Layer 2 of a small transformer language model trained on English Wikipedia (8 layers, counted from 0, width 64). Numbers have three digits each and are written without spaces.
A neuron's activation on a vector x is GELU(weights . x + bias), where the dot is the dot product.
The model reads these tokens: "s" " The" " Con" "quest" " of" " Gran" "ada" "," " which" " had" " been" " his" " most" " popular" " play" " (" "and" " the" " one" " " "whose" " pre" "face" " had" " defined" " \"" "her" "o" "ic" " drama" "\"" "),"

The vector x that enters this layer's MLP at each token. A number n stands for (n - 500) times 0.0051.
0 "s": 455566321560743473585491433483484972646258416442617192566320494220576614863167451863434251178664302675149611452635491682526684422372618851382399265378407271727713663646501416558605175610235660
1 " The": 549417296554776505534471444439397925625358413425544292546327515215578612841327423793460317195725292687076637366640465698586680405454643893312389291395442233817706752589452312558586117664256665
2 " Con": 536428295570750509519478422458390927615361381430547277551322482193585586830309427803466331180705284677046626382600447724588714388461616880319421320385448267844707760620442314562598141682297673
3 "quest": 551444262561756496520486419438430936597383421466543271604332512207577575835339459790457264191668283645049633361604479676642718378468646883293383352400489241852676772613458294555582114641274648
4 " of": 548417277597747505533490444456417920577369396463534282569319537174577587835306455806500305190728303699073656345582466685581700385451654890277399300380481250847692754585464287597562145632283633
5 " Gran": 554452266567743498505454444447415928604398353423519267591336506190579563841356445800439331174724290670044642375599463699581704370473645896299404312438458279826705757607464296540627123667288649
6 "ada": 540449292569752514511482416442416917577420401422535253602347491244569557881347453801479289163693297666028604383573456678642716396492637893260374320426501266853683741619470289576596100639290611
7 ",": 562411304590758506523471451461446914601409397455492262571335527217564605867303465820492315183767281692062672357580466643582672386463635893254375318429434246853684714603471294584542139635263644
8 " which": 535396288578759480541475452426422926591387420444513286571320549253550576884351466834474313189752283671062626355626449693599678373445647881275361309423451211813688721596498308585567125662271645
9 " had": 517400337588746482544490423459434945607374385427556292565312534224545576882329427826485294185754310658078611339580482693586666381448617843282358303410472244836733719609498295619599123652261653
10 " been": 555439348565724492555448429452438974605369401414537260549319508248530607882323435810460284187750305661053601357582459688614666361489610862296351343407467273840699740583464299615580115685288655
11 " his": 591468319587744450556458399479421946584365361417519305538280530245551579856333450791456285175733290652064612344615475670589703406464633888297390321412452256840684768614500281575615120636280670
12 " most": 566420285594717494578500430414435936645383397391547312518276496209562575878321460840470299178764319621054592363598470688589685380433588878291390375414466272842700743596481299603573102643298662
13 " popular": 593473266598745501572459430417420926622348362424552260542309516216585610864350464825501268184726292660080608357560475685599693392505625859275346371393455270840675772560489285579571120655284643
14 " play": 575468271594754492547472415452430926625390408417563270534292510220576570901387439820439305163715319617063617340567452688555712409484668846278362336432482251854682741607472292559589118651267646
15 " (": 569428353588763500560503437475417943585404382461495262501299524237561551898322425793456285165749284678072628350556411691541654384479617865295386333393445304901701767610476322597553155631258663
16 "and": 587434252559740534576502434466425922582391378436506290549321508211502568895358475811437249174727291643067617319616441659588734380451650871337377341419514283840690746588497282560577095669295660
17 " the": 584429301546737522597459434445428911597401366429508295518258530243560589865333447802466274177738297684075614336602439682545699373474634913317375330397460277833689767580492301576595109662288687
18 " one": 609410284590753475613481436431458910608413419430545280513273498248533547900342438820429298170724302641085597344616462720557685373474626877336356366381485244850673776587511300570577091629275652
19 " ": 582408293611753552573488417482438921607408378440518258559265490238557545867314440816457286130749307684111626334550423717526688369515639859317376377389448274857656780590482295580563132644281678
20 "whose": 604418290560721512606501436452397909580384339437505302544253596265558586870322451835485238141752304669082569339637474711566717389458647899329372339391473240827673720570522309549585143622281632
21 " pre": 590414263577737502605523455475434943622401387425528275537270491210564561867309416814495286180704293613093605332552438759538712337476587825348384367383474269896689767598478280564596141672305664
22 "face": 608432276553749552575516411409402913626384360491544244564284519228607542881352397804497251177717319644046640350534473704581669377532634850293351380407550267875656751562458296506604142669281634
23 " had": 552400349582713515580519445471455948612403369403548299541269538231551556896326418819491237139754336633107597323538487727552667370465613837318349328409527257864714733589479279616605135621250649
24 " defined": 569448293574716517568509450408440926630358360439542254514271536215579610906358424841474275190740316663093604330542455730542671340512624875320354327366552283848648760564476273568607172651273632
25 " \"": 603451347558764494622520459465392945615392356437521313524280506247547512919334437812483278149720301688096628322551421741514646418499608869341388310379466284841667779580493260533582149644250633
26 "her": 649450341559711532594523418465393934609367326456464303590284528209555567855356458813507217148676270646052637308566450666588704386506614876357393351383533290860643793590478243528609172659274621
27 "o": 605420315526717539585539486450415910620422390397510263539286490267553533870352445823473254144706297671089628294569425671580654389530620900302342371437540289882655776625507248527592087641283636
28 "ic": 618419285579705498573545461443424886603376355437493285571287562244570572857345453869500228155732294669096599311567447660570676388518611915325372400402521273873655736607486230499590091641289654
29 " drama": 635432300601740491586501463448439911603355356416524268551284505270622579861368446837547305141653278634072619322530433708589662387546651870312312398414496239861643770614468235520576126640291650
30 "\"": 592437357554793512546501434481400884583409380451537259548282523270581557924318414802522318126726336652065633327557435677563606385544630899284349340412508268863614743610431266553561138676264698
31 "),": 607411354554794526532479447456425905607428364453523265551306567229547584892263432816515315154776304637092663301611458637593602359480657884271368361417479251835640726619457284549557160653252679

Each question shows the input weights of one neuron of the MLP. A number n stands for (n - 500) times 0.0033.

n60 (bias -0.000): 521605575452427538260441503523574299621526603440698414391475478523354695412356610518636443392636495572516463573657382367535312602498566437508438464522503457655673517565460582264432485599513427
On which token does it fire most? 0 "s"

n136 (bias -0.012): 371381498519485520405499532395710487541404634298438616459417595544668512548586565583459552534476398602395318464512542444469443598490560545398545596773557412576421355417431666536512519641350404
On which token does it fire most? 8 " which"

n450 (bias -0.012): 525279518631560631346483522487515625423424356396621740596466596548505712532444345539417666514552377405543430674509570661522513377411443301424565357623694363343350346651247507576596520614501356
On which token does it fire most? 9 " had"

n156 (bias 0.005): 351445557497441543669536426536545331630585309518554659511522492426698455341379582550503533459431515488463466579738560448630356375517509489477486528576504339475513506468538321655580474429466558
On which token does it fire most? 12 " most"

n378 (bias 0.009): 617405403450295533482520302447591506549366605350480681238625730455554549604641480516474272490681499531617380332425304448518449412516352630635595587615532623609424392325516557592567399627634462
On which two tokens does it fire most, strongest first? 28 "ic", 24 " defined"

n444 (bias 0.016): 435481507359569569472442449392666523517515637559522595513395468642736652380633527631505681420404375455406408492583501602426556506422469453448527470403618515455480611477332422462422579523372397
On which token does it fire most, and how strongly? 29 " drama", at about 0.21

n235 (bias 0.006): 594410544458574335495466532568540453494544462377433627474347443624478514498535483509381412507394400301543404585575532568416606667563463641666504547591615389614580516415474486499437523543456568
On which token does it fire most, and how strongly? 18 " one", at about 0.48

n96 (bias -0.014): 561354367477515499564449520495529559418459491312654604550437441469374579485499510446324592516396428430560527585533552682379494521312389534489429509552581363626591602414510740494451507514657406
On which three tokens does it fire most, strongest first? 18 " one", 21 " pre", 12 " most"

n58 (bias -0.001): 617487625618485401567582467600345666402673631508369512363640382466458580551525516345627403463428422451518414598537440656393341465687463496395624464414282511608544505675608639588350537439523405
On which token does it fire most? 15 " ("

n435 (bias 0.008): 380598747330441531441380350576408507275643415576676499332438483506525482783430416372602479464516608492578415559637428387423405693602456589456589584624520429465447555601510266603426642585334609
On which two tokens does it fire most, strongest first? 30 "\"", 31 "),"

n75 (bias -0.004): 411592474569264570525498422492511491523580546555363314285561625574486487672478404396605588540640547607714695235572480277403476549427598512422552304685463359513490491479294597462379518569422476
On which token does it fire most, and how strongly? 31 "),", at about 0.11

n23 (bias 0.002): 582515440611710360531556391516412344551495482556526636614609444496481559466447644536351430608365491493411489475388512637570417524331307487547526482596585513576523610523574450406420472529550492
On which token does it fire most, and how strongly? 3 "quest", at about 0.2

n56 (bias -0.006): 578469500656594794580464354373540509180415504582624474530397559320401437416422631528649631451517676475634360589448412519410418535338766547446611203515620426436253701353526409469378582517615493
On which token does it fire most? 4 " of"

n107 (bias 0.001): 508446478511444450475465422529488549468568517370529519557644540354509519470737507505489606459544582363569530388415632480413511438665737477512489467393386350562454436436555452453362458549608611
On which two tokens does it fire most, strongest first? 14 " play", 29 " drama"

n409 (bias 0.003): 636786393397274636564700386460493754438563494596473529496472551483422431475612465555504385494593578476568468595404464551485475615491431318482638534418527510404565529508453369596568308461511463
On which token does it fire most? 26 "her"

n298 (bias -0.002): 612706660418421516362563422458372491377402701438413425517621528443662549533532413515611390516541570534604420445491683337534495560330667404491422516393392599508474779488439515561418379528492553
On which token does it fire most, and how strongly? 13 " popular", at about 0.2

n248 (bias -0.001): 507700661526470472741473511693414396338522576596516319513553532486345312642446377524279562592753507626579534472283459449343350730543457550430504309737330542626551450627545533484455474363459351
On which two tokens does it fire most, strongest first? 15 " (", 25 " \""

n261 (bias -0.016): 402216465549452620397576731346549528441489625455353898426437713798567551566362559547427525240408516497582289388733543533685446746351659482602418559364515100443426534363515782566637425360421488
On which two tokens does it fire most, strongest first? 20 "whose", 8 " which"

n490 (bias -0.013): 610306418341580379584445540444422555558559379393666551524452517470572853422619579668268893605459433370535413498373640661461550562433362326408383545366554301606536464565458666681546537399432443
On which token does it fire most, and how strongly? 12 " most", at about 0.51

n245 (bias -0.003): 559606564470601544510596552489465533390599366573435438254507602465628595428614197462554241524469503436475416515557509445456635458395592568536598496498600385436378268576592509555384547447579615
On which token does it fire most? 20 "whose"

n181 (bias -0.003): 655657556693426655530555420611447570476513538551467468496341579434586636481446446477312602439465525522544576493475227332495459578485397225535437520447517482472364517504674392608496333551504505
On which token does it fire most? 19 " "

n182 (bias -0.016): 578536374442352508482592394527665451532443546465473480528503562541559549479525484410682318427529466573491467509662562718180573601624571518605659585465288440363466555509443364413353494384579545
On which two tokens does it fire most, strongest first? 20 "whose", 28 "ic"

n203 (bias 0.006): 564372520462378442452480509463543480626531507339668472596552472536652391555591337544497512472399402515385556577571526505557453642353476539551375565465463512633331517488387474499546640572562370
On which three tokens does it fire most, strongest first? 29 " drama", 22 "face", 6 "ada"

n411 (bias -0.005): 576517393634401528537471325588572406374429451442559475383644364638570542511504447427579472456566503551507581595534406417411506581429512586490517474474567353486516585513561428553541487610442494
On which token does it fire most? 11 " his"

n50 (bias -0.004): 812554707418520637529537538457517427367573384649430435474604692337464414637214383479459498346595628460673537712451387474387540575482475734439563397553460476559309430318394627590327612384455538
On which three tokens does it fire most, strongest first? 31 "),", 30 "\"", 15 " ("

n66 (bias -0.009): 237375372318473481412560272686666513375471537631407531424542590641612416537617455607455489478548496486511667445564530512395517477447472569500585567696535360436372704466508589451502423430507453
On which token does it fire most? 8 " which"

n339 (bias 0.010): 639372614456561448563464605668385472424535515483602647456612465448607429479421462492359534532302518422330510599457454596481482430498644546452476515488608377529545363526515568654603447424570377
On which token does it fire most? 6 "ada"

n125 (bias 0.005): 479422463506464644449573389496455463600583420495617480385612630535426541395554420527552594483371360411505541535532423553517477471485532582475608621517598534669431496432564454571385285604456409
On which token does it fire most, and how strongly? 27 "o", at about 1.2

n40 (bias -0.002): 548530582442475448357437405428451554397592325414490298558614475464536424516397305409487416605341268367588623489515467390644546545745565477506490605504597549529499706508583554589564521502594421
On which two tokens does it fire most, strongest first? 26 "her", 6 "ada"

n155 (bias 0.005): 485456643508446580570576517458530566393655552570306469404451494398527484461516371525511495550541584526504401351494646478463481595437625447491451396565424552549418550669417462508498511415481590
On which token does it fire most, and how strongly? 15 " (", at about 0.26

n78 (bias -0.006): 380372359460407446568429417573682615478363567500593647354450567760458592476589615522533630414487427528534581405549302471484483509407380498398515568421608423434501440414486567544490315630567331
On which token does it fire most? 8 " which"

n297 (bias -0.013): 471579426388570432525611461449503701465247483405534414366467449612533589447615541593582718474495468503483446455415512699530546661567403525432440636476399412362433452508478599391388584422625575
On which token does it fire most, and how strongly? 29 " drama", at about 0.33

n86 (bias -0.011): 653459611444406573437683596293602214354360637623489531317458504414393386641224355517259359554576353607525460602640597427627327544500789592497436575495386425483351608541574493676575692525586562
On which token does it fire most? 31 "),"

n208 (bias 0.009): 439453676606481560392687482401540409571592535593426449367654548543623418409459505675468560543484199523467496614504629443438508554494523506448410421493520500628448525434375637486459419506448382
On which two tokens does it fire most, strongest first? 7 ",", 15 " ("

n488 (bias 0.002): 550533438464350717430644606524525674459475541467347511446496546375582586376657315494457427499522450477473396576452399532435527479428521439608634638594379528630222553518575526487691436636473358
On which two tokens does it fire most, strongest first? 26 "her", 21 " pre"

n341 (bias -0.000): 628401612502496643506471627588422627441595505366493557529465502422470637562360506363545569422512428474647397651598451452429229699563540704401460486731598335527273471412462698495366446624412426
On which two tokens does it fire most, strongest first? 31 "),", 30 "\""

n62 (bias -0.002): 461465609515386646240485649483411442478565486502656555510507537526527411573354459560496645524471320532558449578530555546557550361449645601317525536594550408486457547486340476381665659475471399
On which token does it fire most? 31 "),"

n319 (bias -0.006): 457379660458520489422639538621578631428516543417424574439355680489493583507617523589433536499704375396596328601595429580413445512565380345347434411441429456497419370298494599591452494602449674
On which two tokens does it fire most, strongest first? 23 " had", 9 " had"

n99 (bias -0.014): 572649741588514502457733402507649496533700524494442613348495610388396367602414337446463436545359411665573377478510476527488510570343456457376599412612282556713519418566400576497517541500418539
On which token does it fire most? 15 " ("

n121 (bias 0.012): 544653479533307706815739301643463558384352532599393415411633519458552602640670434490449494473644465461478528391570450543456529374587315314502510522513462539354343424430569471599602319384541449
On which token does it fire most, and how strongly? 26 "her", at about 0.14